Layer 7 of a small transformer language model trained on English Wikipedia (13 layers, counted from 0, width 128).
A neuron adds its activation times its output weights to the MLP's output. To switch it off is to set its activation to zero at one token and run the rest of the model.
A neuron's activation on a vector x is SiLU(gate . x) times (in . x), where the dot is the dot product.

Input weights of the MLP neurons that the questions are about. A number n stands for n times 0.0034.
n19 gate: -69 -30 -80 180 -126 3 27 -13 128 77 -143 36 -68 -10 77 -13 79 144 -229 -46 131 13 -111 121 13 -160 47 -72 48 64 44 115 98 -122 3 69 -139 97 -67 137 10 131 46 -61 39 -23 -92 -53 -53 184 55 -3 -89 -136 76 -169 -24 10 -110 -154 166 -47 147 142 86 210 -45 71 -23 152 -53 318 -117 191 -33 78 -31 131 126 -10 -128 75 -29 57 -140 -88 181 44 164 -78 -3 119 -29 -179 30 88 -85 230 36 -57 33 -139 -165 166 -22 20 115 124 -39 -230 -158 107 29 75 30 -88 10 199 -114 37 -13 -56 139 97 91 244 40 99
n105 gate: 17 58 47 -101 -150 89 -99 158 -17 13 -39 85 -119 17 -150 -164 122 65 -174 -102 14 45 163 48 51 140 59 44 -67 80 -74 193 4 -31 -183 -213 -52 -198 183 -64 -17 91 -27 -155 -61 180 205 187 76 -93 97 102 -72 145 -201 -114 32 52 91 43 75 270 0 94 76 -41 68 27 145 -111 -240 129 -126 -32 101 -54 -190 78 7 132 -143 10 44 -30 -54 -67 216 -35 -157 -85 183 -48 -51 -47 7 -53 21 16 -10 -52 25 252 -54 42 214 -111 79 66 152 -38 -50 -88 -3 -170 -56 7 80 -143 -183 -32 45 -41 131 -234 -61 -85 -203 -50
n181 gate: -21 -56 116 241 114 -35 -129 -245 -35 119 -210 19 93 -37 54 82 -77 -125 56 87 54 -32 -97 3 17 -31 67 -115 -10 -121 -57 -31 -36 -11 17 -214 -63 -99 64 45 85 -125 226 -58 31 38 -90 166 -39 56 -68 -100 -28 123 101 -81 -199 -39 -10 -60 -50 121 -180 -96 -81 -255 -79 -34 -28 99 -17 -28 -97 25 103 -100 -53 -187 36 -116 190 -10 -254 100 246 169 213 228 -367 -195 215 -140 -148 -58 18 -86 126 124 155 48 19 53 -7 -20 10 11 -199 -61 72 28 7 -31 -66 -69 133 -170 59 -173 21 86 49 268 24 114 -14 -50 93 102
n238 gate: -3 -35 -98 219 108 -214 -70 -36 81 98 104 -101 -10 -41 -3 52 -208 6 -186 -61 -36 -85 58 77 71 61 87 -196 95 39 149 235 -83 39 0 -43 49 150 -76 316 -88 3 116 10 -38 22 3 -16 39 -6 85 -46 -211 62 45 59 37 -131 -181 53 -49 65 -55 41 3 -348 38 -57 6 75 -106 -53 38 -23 -85 -189 -15 96 70 -121 -19 38 29 -83 -26 -17 3 132 -50 -77 -36 94 105 -19 99 -127 200 40 -86 -103 178 172 16 129 60 -59 62 63 230 -118 -22 80 64 -19 -133 32 -58 -224 3 70 -164 -216 139 -153 19 23 -145 0
n242 gate: 3 25 -21 13 73 -19 29 151 -188 73 94 -29 121 21 -34 6 124 -150 19 47 19 -16 -9 62 -172 78 -18 209 104 35 -74 -37 64 88 43 9 -35 13 13 -3 95 182 -109 -77 -68 202 -94 67 -149 -163 86 -39 148 104 46 35 -23 10 -9 -21 69 -54 6 104 -18 97 -81 6 0 -120 -50 -26 -115 -16 32 -47 -60 -65 -68 179 -207 19 59 84 106 243 -132 74 114 -45 -161 -41 476 112 -48 32 -34 -102 -139 -78 -141 -19 -102 92 -141 22 -20 155 -50 -6 95 211 84 -190 16 16 237 -22 -56 -81 -38 -175 -98 96 -40 -55 131 52
n19 in: 172 122 136 -201 317 -89 -14 50 -33 45 31 -146 -114 -103 -225 -81 -19 -174 141 109 7 7 16 -132 -112 -102 70 112 -3 50 10 -112 -81 17 176 -41 223 -13 101 10 -168 148 -30 -81 -163 0 30 204 147 -3 -77 16 136 -50 -86 47 -140 -101 39 98 0 133 -108 -58 19 -254 29 -6 13 -73 -46 -50 20 164 87 29 -72 33 -44 -7 125 159 117 -123 118 24 -122 71 -158 -147 -74 10 81 131 118 58 26 -155 117 -24 -55 -10 26 -176 16 -100 -164 26 23 -80 201 -95 122 59 224 3 155 -46 -7 -48 16 -53 -165 -225 -39 -82 105 -120
n105 in: 150 110 -101 40 252 0 -47 -160 -21 14 74 -39 253 -48 204 145 -65 99 173 145 -215 -283 -11 -99 114 -286 72 -110 -69 40 -22 31 95 -61 -77 0 39 -54 25 158 -21 112 -163 -266 -67 219 -149 -158 -50 164 73 143 136 -179 76 140 151 145 91 133 10 -75 141 -66 -83 -153 109 107 29 147 -32 116 -78 33 98 7 68 -32 -26 -37 48 67 147 95 -78 -327 -57 54 18 -52 -269 107 -140 -31 102 -70 -188 -31 -56 -62 104 86 -147 71 -180 14 -56 231 18 -72 56 67 -14 -21 7 -113 106 60 25 -29 25 -32 -157 11 -63 -139 73 -155
n181 in: 35 -180 -82 -345 -55 35 -4 -42 -160 61 111 -106 31 -179 -111 42 -47 73 -218 -260 7 -84 41 97 -149 107 -87 135 -142 -216 18 118 -139 112 264 133 217 -35 146 24 -3 0 3 -10 -127 31 93 98 190 10 -64 50 202 -98 -18 -18 93 -208 20 -10 165 190 -62 -20 114 153 38 -30 56 -81 38 96 34 -36 85 -55 27 -31 136 -32 -239 158 99 60 -69 -79 45 7 -61 18 0 -56 -62 -219 -32 -22 -101 -210 -51 99 -83 -60 -130 -13 95 -63 13 229 27 204 31 34 35 300 -97 124 177 100 -41 25 -56 66 -174 48 31 82 39 155
n238 in: -100 85 153 -120 -107 -63 175 -123 -59 -228 -61 -41 121 -40 224 87 32 107 137 -15 133 314 -209 -166 -159 -262 -168 -144 -120 91 30 -50 183 56 -110 -75 258 38 133 -81 0 0 -96 15 151 -63 78 45 -83 -11 36 -92 104 -397 105 7 -15 155 -106 -128 177 -32 144 -98 72 26 187 -80 67 -112 -67 117 -81 46 238 -52 -78 136 69 -19 76 -84 -58 -156 81 -50 19 -8 -154 46 -106 127 18 119 163 0 22 128 139 -24 -119 -254 0 81 -7 -131 -51 -7 -308 49 -33 106 -7 22 84 7 -63 276 -177 46 -33 144 -142 26 -40 -161 156 -62
n242 in: 26 136 175 148 140 -55 -83 29 -127 213 -91 84 61 -6 -104 26 222 -113 245 -6 -43 -33 -61 29 -88 -165 -22 29 -35 -33 3 13 -27 117 -151 -34 -23 33 -3 3 16 56 36 89 68 64 -29 -92 -151 10 -54 -72 111 -121 -26 177 202 225 29 -121 -93 22 -123 178 -82 169 -48 48 42 -190 -3 -30 -6 249 -139 -138 -40 -36 -23 -118 -246 77 -48 44 252 67 149 -3 10 -104 -87 62 131 32 67 -188 107 -9 32 -106 -60 -98 -93 -25 -260 141 140 72 22 -23 -29 48 42 -206 3 -126 97 13 -122 171 192 -84 115 -13 3 -37 -40 128

Output weights of the MLP neurons that the questions are about. A number n stands for n times 0.001.
n19: 30 -69 168 -21 154 -94 -181 109 89 111 -117 261 -119 -118 175 9 12 -111 272 155 77 -54 239 -21 -132 327 -148 146 21 32 -116 -25 -62 230 42 -67 301 -148 0 112 -100 -297 255 4 0 -17 -120 127 -86 -46 -161 -114 -64 -22 -246 -124 201 36 -345 108 -129 135 40 45 0 -248 -261 0 140 -70 -141 -9 233 -97 4 -235 -63 -13 -234 17 169 38 -169 20 -58 -123 18 -81 128 -28 -51 -70 -64 266 -13 60 -140 110 -33 -163 258 471 32 -344 75 -100 -219 -188 206 71 81 -40 126 -106 47 66 -152 -260 -193 -116 -22 26 86 -186 -212 28 9 -13
n105: -213 39 -27 -77 18 73 274 -64 232 8 -221 294 -256 -91 67 66 -226 39 -194 -42 -26 -77 128 183 -35 -193 187 -109 59 -218 152 -192 54 253 -183 -28 -122 331 258 56 -32 241 53 -162 -117 330 158 57 24 -76 116 -302 69 36 -175 25 -118 -166 73 -61 -29 175 295 135 -124 137 -156 223 -112 -21 -30 -17 -8 88 -52 4 18 44 78 -43 -281 -132 189 -77 -178 -195 89 63 62 -36 -106 -23 12 -87 86 -140 45 -290 -217 347 187 156 14 0 0 22 -205 -50 -263 -178 -97 141 -61 -40 35 12 372 -71 47 -8 114 88 -112 -124 184 123 -214 -152
n181: 22 18 113 88 -45 -66 43 286 -87 -160 -126 0 -211 -28 -125 -173 -160 45 -60 -108 -48 -197 -221 -94 254 -231 -197 65 30 202 208 -116 73 -43 -211 143 84 60 -210 -188 -84 320 -195 56 51 -247 133 -212 80 -43 130 480 -250 -111 -355 197 18 92 200 263 184 -135 -146 -107 -4 -41 -257 78 183 94 18 31 8 95 -9 -148 -56 60 -49 -208 225 -119 -30 -159 -215 -26 -179 -243 -21 187 -282 237 -4 90 -94 -133 -4 55 -17 -232 152 -19 47 160 141 188 128 -138 -198 -110 263 82 211 -128 -69 -88 -222 253 80 9 36 -63 -146 94 195 -20 84 -52
n238: 74 -192 15 199 -176 -135 -106 0 141 -30 -195 179 92 78 -122 -62 148 -240 201 -268 83 172 65 58 5 189 41 45 100 118 -102 -185 189 -209 386 17 -71 -39 115 -276 108 -28 -81 126 -5 240 -102 -155 -177 87 -102 364 15 307 56 -85 128 -29 -275 -19 63 -159 -38 122 37 413 78 68 241 13 102 5 126 281 28 400 -20 -139 -80 121 72 -157 -169 289 279 73 284 -157 224 -31 90 -289 -168 216 -178 -45 -112 49 -67 -103 -222 -124 -59 -121 -388 103 52 -18 -10 183 4 -33 -66 134 -93 -180 238 46 -88 -121 -81 81 -12 -232 179 26 69 155
n242: 75 273 31 -227 263 106 -352 165 183 4 -209 105 184 36 71 87 -228 -171 171 -107 0 76 109 -25 134 53 13 33 -45 36 31 -271 167 -258 146 -8 -201 -128 -125 -132 -98 -110 212 -123 204 -103 -143 113 -104 75 309 -102 -140 -186 -236 8 108 123 72 217 20 39 -104 -115 72 222 -79 70 69 102 -8 -34 249 39 86 81 -89 122 -17 -42 44 -42 194 -123 323 -25 -123 0 188 103 73 124 106 116 9 160 256 -8 -303 40 -267 -122 -98 -21 -39 0 80 181 69 39 115 182 -205 175 -35 137 154 -126 -181 -175 -147 -159 -77 179 237 -39 -185 -33

Each question names a token from some text and the token that comes next. It shows the vector x that enters the MLP there. A number n stands for n times 0.003.

Then comes g, the gradient of the next token's log-probability with respect to the MLP's output, scaled to length 1. A neuron's effect is roughly proportional to its activation times (output weights . g). A number n stands for n times 0.00075.

" ", then " |\n"
x: -88 -116 39 -116 57 12 1 167 76 -20 -91 5 97 51 182 -77 -82 -210 -162 292 -74 157 193 48 -18 116 69 85 -69 -216 -63 98 -41 -37 62 65 -74 -159 33 61 -184 -176 86 -146 43 1 -43 155 -82 23 -85 -101 16 -16 121 128 -126 -23 -46 -96 -10 -38 -12 10 -36 -99 219 -81 -12 3 -71 -3 7 20 -41 73 -26 97 69 -123 59 34 76 106 -17 -128 -66 201 -144 111 130 24 -15 -57 -20 122 -47 -95 -82 -84 -72 -141 85 12 -12 43 -46 18 -33 -44 -27 77 -21 -81 207 -135 -11 -11 -38 89 -19 -3 -27 62 -49 138 -23 58
g: -214 -89 -121 105 -137 29 20 0 150 75 -174 80 -159 -71 64 -240 -160 121 258 -95 152 9 9 38 -46 -107 40 2 38 59 -4 -117 -66 -175 8 39 114 90 66 35 94 29 -11 -338 -148 -91 93 118 159 92 155 -22 7 -43 -9 -52 -44 61 224 -64 -74 -149 -84 -61 97 -64 -25 17 -112 -30 -114 1 -14 22 -275 -221 -119 8 17 -145 -62 10 10 -204 -153 11 -25 -120 155 56 -100 93 -224 -43 -14 42 -45 10 -124 -104 70 82 -22 -225 167 -113 -114 111 72 -265 226 -30 197 117 117 -216 -97 206 117 29 -125 49 218 28 166 57 -3 31
Switching off which neuron hurts the next token most? n181

"igital", then " single"
x: -118 53 -5 4 -24 22 3 4 60 67 25 16 -91 244 20 -298 183 17 -62 95 -107 128 104 51 62 -58 -104 90 16 -48 59 -2 30 -260 -84 104 16 -284 32 41 -23 -108 175 -115 97 39 81 47 130 7 49 43 99 -28 102 -163 -257 -164 -111 24 96 -26 -21 -73 171 125 107 35 126 -143 1 13 -89 -57 -107 13 107 -105 125 -28 -105 -34 161 92 -22 -49 84 117 -23 108 42 160 -13 64 61 3 -49 -1 45 -114 5 -38 -93 -2 14 -140 -113 -5 51 -44 106 -84 70 -17 -62 -138 190 75 10 -4 65 91 51 -128 2 105 -70 -26
g: -125 23 103 97 75 199 -37 -152 -164 42 11 -4 -28 206 33 122 -40 7 18 86 -30 198 -93 7 235 -88 133 225 263 -51 170 155 -56 94 -178 163 101 139 212 -130 -125 88 -4 -43 250 102 -187 31 -67 -32 -280 30 -58 171 -131 -74 -117 116 -147 -30 -55 71 16 75 -143 39 173 18 76 6 56 93 -151 70 39 157 3 -5 -25 -33 -17 214 -166 -200 8 60 -16 43 49 64 -151 -39 -76 -77 -149 78 -192 58 -259 -158 197 85 -56 -71 -97 -198 -2 31 14 -226 78 33 -74 -159 153 44 -168 -69 -43 -128 13 -53 0 -92 -66 -2 -59 -184
Which neuron, switched off, raises the next token's probability most? n105

" G", then "ian"
x: -9 -9 -91 120 19 -3 156 253 -149 6 -74 -276 116 96 13 6 68 116 -35 -36 -208 78 86 -74 -126 -190 38 -14 -139 -68 -30 81 31 4 100 20 -97 3 -17 58 -91 2 -35 18 163 20 -93 -40 -33 126 57 2 247 -51 88 -60 -68 -133 -21 -101 36 -103 83 10 -88 18 -37 -96 37 38 -8 -47 87 -142 -184 156 -17 98 -8 -42 11 -18 54 207 1 -70 -96 64 126 65 -33 196 53 62 19 155 -17 54 -95 -66 1 -63 38 26 -160 81 -60 -11 -101 -37 -48 -284 -137 -103 168 -108 85 -22 49 -57 83 48 -28 197 -86 151 3 29
g: 189 -10 117 -69 276 -136 -39 27 56 123 113 20 -24 -82 29 66 177 5 -113 -233 118 97 -24 186 74 -56 -219 15 -178 39 -74 -329 -40 -106 134 -90 -311 -19 26 203 -36 120 -89 -101 8 37 45 77 -27 -95 78 49 -39 -33 -85 13 -358 -48 30 10 240 -243 -93 -61 40 -14 74 -151 27 -91 97 -180 -190 -61 35 -129 4 -16 -142 -21 -91 -9 5 -47 -187 79 192 18 253 -22 55 90 -85 9 122 111 -27 -234 -28 -35 69 -35 -186 66 -31 5 103 -24 -48 -41 -110 -111 138 -67 71 -65 254 207 106 91 54 -51 -109 -20 -20 -145 -54 -97
Switching off which neuron hurts the next token most? n19

"ided", then " with"
x: 188 46 -30 60 -14 -109 -202 54 220 26 -115 22 -105 232 -129 -130 98 80 29 13 -143 -20 76 56 -72 -121 9 15 60 17 -137 61 218 -231 -104 69 76 -143 74 171 71 -45 -40 -259 -49 -65 49 -20 132 81 -11 67 -66 89 59 106 -231 47 242 88 17 -69 75 3 73 -91 116 -167 -27 -122 -82 8 -130 -28 148 -86 20 -43 4 6 18 133 92 30 40 -136 -50 -190 43 70 -32 -74 142 130 53 49 181 -49 -169 -100 36 -8 191 -153 -146 72 -108 6 -2 -238 26 21 17 -221 28 -42 99 252 -4 -162 -84 66 8 -136 10 -26 17 54
g: 104 -245 -87 29 -101 123 81 -24 69 59 -33 -46 14 -42 -51 56 -22 62 53 -119 83 -82 148 174 113 14 13 -174 -245 -8 -15 -92 -62 126 -69 0 22 -39 99 31 123 34 160 -189 -122 10 -55 -11 -156 49 162 66 89 261 -31 -187 -197 22 73 80 -475 -109 186 98 -85 -174 122 -33 174 96 14 -136 19 214 -46 13 -141 25 -24 291 3 -62 142 25 64 94 281 251 148 71 36 -50 -52 89 -81 16 -27 3 -90 -108 -68 -26 73 -15 114 89 -134 190 -85 -71 -16 -3 -24 -39 -139 56 50 -49 238 195 77 137 -107 167 -24 -100 13 6
Switching off which neuron hurts the next token most? n105

"ev", then "ed"
x: -72 142 44 -269 -2 33 178 -51 113 137 -74 -62 115 -20 61 65 44 -73 -6 -208 -174 -15 -223 -26 112 48 -36 -102 -45 -139 9 34 37 -72 -219 114 202 -270 -9 -170 -42 -254 180 -144 -249 -96 88 22 15 -139 112 80 122 104 68 -248 -243 84 40 -151 55 -26 -66 -162 101 75 24 -178 -39 42 101 -1 28 -66 -140 41 121 -45 52 -388 33 26 97 161 -122 -192 -222 72 10 -90 291 -88 -193 8 16 -30 74 -106 53 -54 -167 -78 -24 -4 120 116 -5 54 -194 -225 60 -7 18 201 4 50 -76 -111 -174 -187 139 51 -7 -10 -25 44 -17 -48
g: -97 139 -94 79 -16 18 -115 15 56 114 -17 29 51 193 -215 -116 -6 215 61 66 132 23 -325 -333 5 54 38 24 -68 126 -334 40 71 -276 87 -122 196 0 -37 244 -55 218 -17 19 -46 -41 -14 36 -62 -44 150 10 -19 16 -58 65 -97 -43 48 17 -39 -35 10 -77 -22 -19 107 -90 340 93 45 -56 -49 77 291 -69 -17 -9 81 79 -99 76 84 187 -40 -125 41 52 -130 129 98 22 84 -24 -188 -62 -33 2 -81 22 88 -99 -146 -56 109 -156 210 -138 -65 -94 55 188 131 164 -64 91 142 44 -140 110 -235 9 190 22 11 -124 -65 48
Switching off which neuron hurts the next token most? n181

" her", then " to"
x: -75 112 -24 -80 11 -234 -57 18 -122 34 -51 -2 -89 14 -93 -17 130 -25 -193 82 -18 -97 -4 59 59 -15 25 26 155 -233 -187 -23 -19 85 -25 -39 -126 61 108 58 9 52 89 -177 21 -69 -49 30 106 -37 140 -2 47 73 92 50 -242 101 -118 -139 3 19 72 -58 20 -157 -19 -79 -148 28 69 23 21 10 -28 34 36 205 -159 -16 117 33 -10 2 -85 23 -89 -85 118 5 -19 108 18 42 -81 87 27 4 -9 -139 -18 -3 -90 -84 -119 3 136 81 -28 -104 -111 -17 -47 19 -3 -83 44 11 -85 8 -5 39 -135 -3 -55 145 -69 63
g: 140 -134 -59 357 -40 53 96 88 46 -36 -130 -126 -29 -110 134 -125 8 -161 -78 30 -110 -137 -109 102 179 166 46 -73 57 181 -200 -11 -66 54 -68 -123 53 -232 -101 -26 232 101 -89 160 -7 -69 276 35 -8 -86 -241 33 -43 50 24 -45 65 -16 -111 -142 36 45 -6 -60 23 131 -20 -5 -95 -22 -19 75 131 134 -102 -156 174 180 73 115 90 -79 13 8 64 -113 89 -151 -44 77 52 -65 87 183 -53 -57 -15 -61 -289 65 128 -32 273 -197 -166 98 36 161 109 -150 114 150 -146 91 19 -136 -178 -3 -56 -49 56 160 57 25 -156 -119 240 -44
Switching off which neuron hurts the next token most? n19

"mer", then " Inf"
x: -67 51 -21 -119 -5 64 143 39 16 98 -73 -45 -34 -18 11 4 41 -33 -17 -126 -398 -59 -88 60 97 -97 -93 65 -11 -134 -268 -76 -94 -31 140 33 -54 84 -60 -45 60 -72 52 -41 -194 -37 65 88 289 -94 189 -76 151 1 119 75 -141 45 49 -18 59 -26 74 -41 12 22 -93 -169 72 -171 88 -195 -59 -80 -31 -50 127 81 51 -37 -51 -154 128 1 -207 -82 34 12 80 181 -50 99 -98 196 81 -5 23 -4 37 -94 -16 73 -14 -140 149 97 -21 -25 -9 54 111 12 -141 10 159 -14 56 -30 -114 -72 -26 47 122 17 3 75 142 -14
g: -91 53 2 92 -22 -10 95 73 61 130 7 168 -85 30 22 94 4 -71 88 8 144 -20 -296 173 -83 70 -69 -200 -81 -66 -14 186 -136 239 -61 -98 -85 77 172 10 -177 -53 104 -34 -104 143 -46 52 76 193 177 161 -150 -268 36 -194 104 -164 -247 -96 -123 56 -32 33 45 -107 -184 41 -14 6 -163 130 -9 -69 21 -20 84 -71 126 54 138 -229 -190 78 168 -28 -201 12 -164 -171 18 -33 169 -51 30 -73 -78 -123 90 -32 98 36 128 -112 -225 91 -119 -149 167 245 -38 -16 -89 -106 -23 40 175 -67 1 14 7 -120 41 -309 -40 95 -57 -44
Switching off which neuron hurts the next token most? n181

"os", then " |"
x: 7 36 -59 -94 55 -41 264 56 51 -224 -98 -69 86 126 72 -56 0 -148 141 -80 -82 11 11 6 -98 -70 60 228 122 -255 -58 -20 175 148 27 21 140 24 25 83 -195 23 48 -355 -134 100 -126 160 125 -93 147 5 65 17 112 -170 -240 94 34 35 -11 -64 -1 -44 87 -69 -30 8 49 -107 -64 -13 58 -46 -83 6 -50 -188 197 -72 -167 -135 230 120 85 2 -65 80 -172 -51 209 -56 8 64 69 58 81 -3 82 -21 -197 -41 175 98 -27 64 -133 112 -14 147 258 -33 121 209 -18 16 -261 50 64 64 -108 84 -144 -44 -83 137 51 91
g: -130 -27 41 -49 24 82 158 39 132 -90 -17 159 79 110 -75 -357 -85 -53 -64 155 22 -144 311 -75 168 134 21 0 -63 -222 37 -63 -64 -31 -68 34 -37 13 -123 -105 10 -100 -44 53 7 -132 -60 21 -135 208 24 110 -22 -9 -49 -99 62 101 -132 -30 -97 182 121 -60 -25 26 -28 125 -19 190 74 88 111 81 119 80 43 -10 -16 -237 8 -99 212 25 30 -33 32 130 114 -12 28 2 473 35 -133 -39 -127 -245 -74 -70 78 17 -8 -110 97 76 16 -224 -171 -22 -56 10 67 -94 38 -32 1 56 213 -311 -152 58 -77 -18 269 -37 40 -165
Switching off which neuron hurts the next token most? n181

"oth", then " I"
x: 42 -67 -80 61 -11 -49 171 54 -127 5 24 -34 26 59 5 -136 101 68 -47 -90 -96 -122 70 145 62 -91 -34 214 -185 -255 -47 77 19 -102 14 150 -276 -153 -96 18 48 -129 45 11 102 -203 -110 59 60 -197 63 85 200 -95 81 -63 -86 -149 84 112 -14 -221 -110 47 -137 -138 82 -125 -8 -302 -43 -126 -89 -27 56 -52 -19 -56 7 31 -227 102 -26 -55 51 160 -74 190 333 -112 189 268 -109 77 137 -15 -110 53 51 -52 -196 50 -33 -30 33 25 -1 113 -44 -138 -7 -36 142 105 -44 -184 -99 -238 -14 -44 118 -169 -91 -34 -45 56 -19 -15
g: 119 20 -142 -31 -61 -13 -132 -127 73 60 25 -36 54 121 55 -137 10 -49 9 202 -47 -29 152 -88 -135 134 -125 -110 -140 -37 148 -9 162 62 362 26 -12 123 49 -149 -179 -178 40 -63 135 -43 56 24 -48 -58 -86 37 93 72 156 -41 69 -12 -116 23 -191 200 -65 15 189 64 69 67 12 -49 -21 -139 3 140 325 -29 251 -139 -17 6 76 -145 59 -89 -17 -285 -145 -196 111 91 -2 -69 -130 35 117 -183 200 -108 -57 -69 -252 -153 -39 46 -36 -68 -82 30 39 81 223 87 -26 12 303 -223 113 79 11 57 -29 144 20 -164 -104 -32 78 -105
Switching off which neuron hurts the next token most? n242

" ten", then " children"
x: -140 95 86 -103 12 -21 -78 -18 -103 106 -98 12 126 34 18 -99 -48 78 -62 -170 -138 -12 -116 160 -124 -156 9 122 44 -218 -49 136 83 -51 -106 193 -200 30 -47 -68 -7 -34 113 -123 -260 -24 8 -140 105 9 -7 -6 -60 63 118 90 -164 56 41 -108 43 -65 -125 -11 -76 54 9 50 -179 -221 38 -90 -23 -39 -233 -72 21 77 33 -38 112 17 -4 140 78 -98 23 106 122 3 1 62 -15 -24 -35 -76 84 97 -28 -113 42 32 37 -69 -34 89 -46 33 -57 -104 -30 -18 110 0 143 45 -29 159 -40 -75 -81 132 83 -59 -67 11 -162 -44
g: -169 -149 -125 -28 -19 19 -8 26 -176 130 57 128 -138 -95 6 23 39 93 -86 34 4 -5 -190 14 -15 40 131 11 -20 -224 10 53 -54 90 -22 136 -18 -233 -61 234 -254 120 -77 70 -140 74 196 75 -208 -33 -142 5 6 -127 -85 172 101 61 -77 -81 202 -98 80 72 213 -291 -60 45 -212 167 -162 110 -55 -76 124 25 -119 102 -79 21 56 44 43 -207 -40 -194 -58 -204 98 -104 65 -45 -268 71 21 -47 -12 -35 -26 -46 -29 -60 -137 48 39 -114 -25 -20 132 -23 138 144 -141 -178 79 14 -128 -89 9 -211 303 -67 -274 -39 -156 45 55 10
Which neuron, switched off, raises the next token's probability most? n19

"'", then "5"
x: -123 -58 22 -94 26 -113 104 2 37 -24 -60 -80 -92 -13 -21 -43 67 -23 -15 99 -37 16 100 -32 -11 35 128 88 147 -135 36 83 75 -22 -11 152 -43 41 95 52 -163 -86 -68 -3 -72 -149 -209 46 114 -21 113 47 226 -211 123 -207 -201 -18 86 -83 -70 -13 39 -125 -64 43 -29 -30 -127 -25 57 -49 -47 -31 -3 209 146 158 -35 74 82 -15 81 93 2 -136 -230 65 -130 52 14 17 -153 -11 75 39 85 74 167 -105 17 -90 -2 -10 -195 -28 -50 29 22 -142 147 -68 131 138 -60 -3 -72 67 -9 86 26 71 4 51 -48 124 30 90
g: -101 100 -13 -107 172 -62 -77 -251 102 -197 238 121 56 -79 118 113 -4 -38 89 241 108 57 -106 16 -95 186 -80 -45 -176 12 -141 45 66 -54 -47 1 85 -215 224 53 -39 73 -18 76 -73 113 -80 -54 -38 19 -15 -8 111 159 8 -79 24 -40 113 115 -90 65 89 132 295 206 30 -137 120 -32 -112 -50 -124 -166 46 -29 25 -95 -57 33 -108 57 42 73 114 71 149 -68 141 140 125 -147 153 -6 -4 121 59 35 -168 212 67 48 21 -35 -110 80 24 32 114 53 -53 35 -116 24 -312 -37 -240 -376 -99 298 157 63 -34 11 -81 -86 -133 14
Switching off which neuron hurts the next token most? n19

" ", then "195"
x: -71 -59 59 -124 21 16 -69 85 25 3 -45 9 115 56 195 -78 -86 -181 -68 254 -189 99 172 -15 -12 -34 26 8 -25 -223 -107 60 45 -15 -10 145 -127 -73 100 -20 -153 -167 118 -177 55 58 35 93 -132 77 -87 -134 7 31 103 25 -122 115 -16 -189 21 6 -22 -4 -34 -92 239 -143 -97 44 -23 -55 27 -25 -17 74 -37 185 51 -144 46 -15 23 145 0 -205 -18 138 -12 162 241 35 -100 -22 75 19 43 -136 -168 -96 -67 -144 47 40 -49 82 -18 29 54 -65 17 -5 -3 -16 88 -68 74 -32 -31 -68 -8 -30 23 73 -79 106 -123 57
g: -61 164 29 -174 -86 26 -55 -347 -90 -151 -123 127 23 124 -1 -88 9 31 -111 -162 72 87 40 -74 83 -28 -46 -91 -144 -306 8 -61 242 81 -32 19 52 -118 -85 231 276 78 -192 0 -144 -24 -84 -124 20 45 86 -246 -57 39 42 -236 -182 80 125 -15 -5 -128 -105 31 7 -107 -98 -32 -113 180 20 -66 -26 -83 -93 59 -56 175 57 -153 128 218 -6 -95 15 20 -123 70 -10 -20 60 -107 129 -29 112 -93 51 101 -129 126 -10 -123 -171 -73 -26 174 -27 33 40 -120 -171 16 -104 43 178 30 267 -103 100 -133 78 -50 70 253 -166 170 130 -32
Switching off which neuron hurts the next token most? n181

" How", then "e"
x: 227 -27 -1 339 -64 -66 43 212 -12 -44 32 -74 110 83 47 -220 84 114 14 85 -343 -43 -47 -30 -53 73 54 8 -70 -176 -75 37 -30 152 109 140 -57 -81 -134 -87 -50 -116 -50 -95 91 -153 84 -48 109 -179 202 -76 64 37 102 -80 -250 -187 -143 2 -46 -22 0 -98 -34 35 -38 -69 -94 -91 -148 -132 5 -57 -337 10 61 165 175 -99 -22 -80 -65 222 -57 -140 -151 -31 171 -64 112 156 -264 228 211 25 152 66 36 -2 -106 95 -92 49 -89 -38 -137 -21 161 -23 127 -23 -137 207 68 -56 -36 -40 193 89 212 -61 -81 185 -211 -42 -5 101
g: 124 -22 88 -173 81 263 -88 -66 232 -156 -139 168 -247 152 2 285 50 124 74 4 200 262 122 141 -80 27 -331 -80 -174 48 -1 173 -39 -10 35 -26 171 -36 -340 -193 -9 67 -4 63 -238 38 -18 195 -40 -88 107 35 -83 70 -58 -118 56 -72 -73 186 -33 75 -29 -218 91 82 3 -67 100 34 -119 127 112 24 -157 164 59 1 -13 1 85 -109 -42 18 -85 45 58 4 -2 51 -42 -134 -19 84 -67 -108 67 67 94 -131 26 70 18 115 120 165 122 -211 -21 -46 -44 138 86 103 194 28 -27 50 9 -81 118 29 24 70 -33 -20 266 29
Which neuron, switched off, raises the next token's probability most? n238

" he", then "ard"
x: 68 45 -50 -2 -30 -144 -129 35 -85 65 -76 47 138 -61 -77 6 61 -27 -42 69 -294 -180 41 -20 -55 -129 45 92 -34 -75 46 -31 -35 -141 -15 -18 -83 -17 55 75 14 94 56 -134 66 -46 -14 240 -26 -10 -156 -68 57 -65 102 -20 -202 147 14 -148 -27 24 -50 -20 -226 -8 -44 -53 -114 -177 -156 -149 38 -13 24 94 37 -12 -133 -11 -10 -190 -10 136 8 -82 -145 -23 -41 -27 -68 39 -19 91 127 78 77 107 -180 -112 33 208 -36 -68 -164 80 75 76 68 -173 -250 29 -38 270 -9 -125 25 9 -134 -97 57 -28 1 -138 13 121 -55 -12
g: -70 193 -115 113 18 110 -88 96 -65 26 -90 -52 74 163 -1 126 -51 -9 275 -9 19 -114 -119 22 26 -110 269 -53 -20 18 -34 -43 -124 92 18 126 140 -56 -18 29 110 107 -156 163 5 -84 -91 40 5 -195 -29 -132 125 164 33 -179 -49 -100 -1 173 224 -146 13 -135 -145 -67 -46 103 10 -169 60 29 84 -341 -96 -82 -95 -49 -28 -163 7 46 -35 -96 -208 119 -227 -23 341 -53 -34 223 -5 59 -10 4 54 200 -13 104 59 -57 55 -121 30 88 -224 -82 -11 -132 231 -65 168 15 -63 120 -85 58 24 -253 23 20 20 97 -83 -48 -57 298
Which neuron, switched off, raises the next token's probability most? n181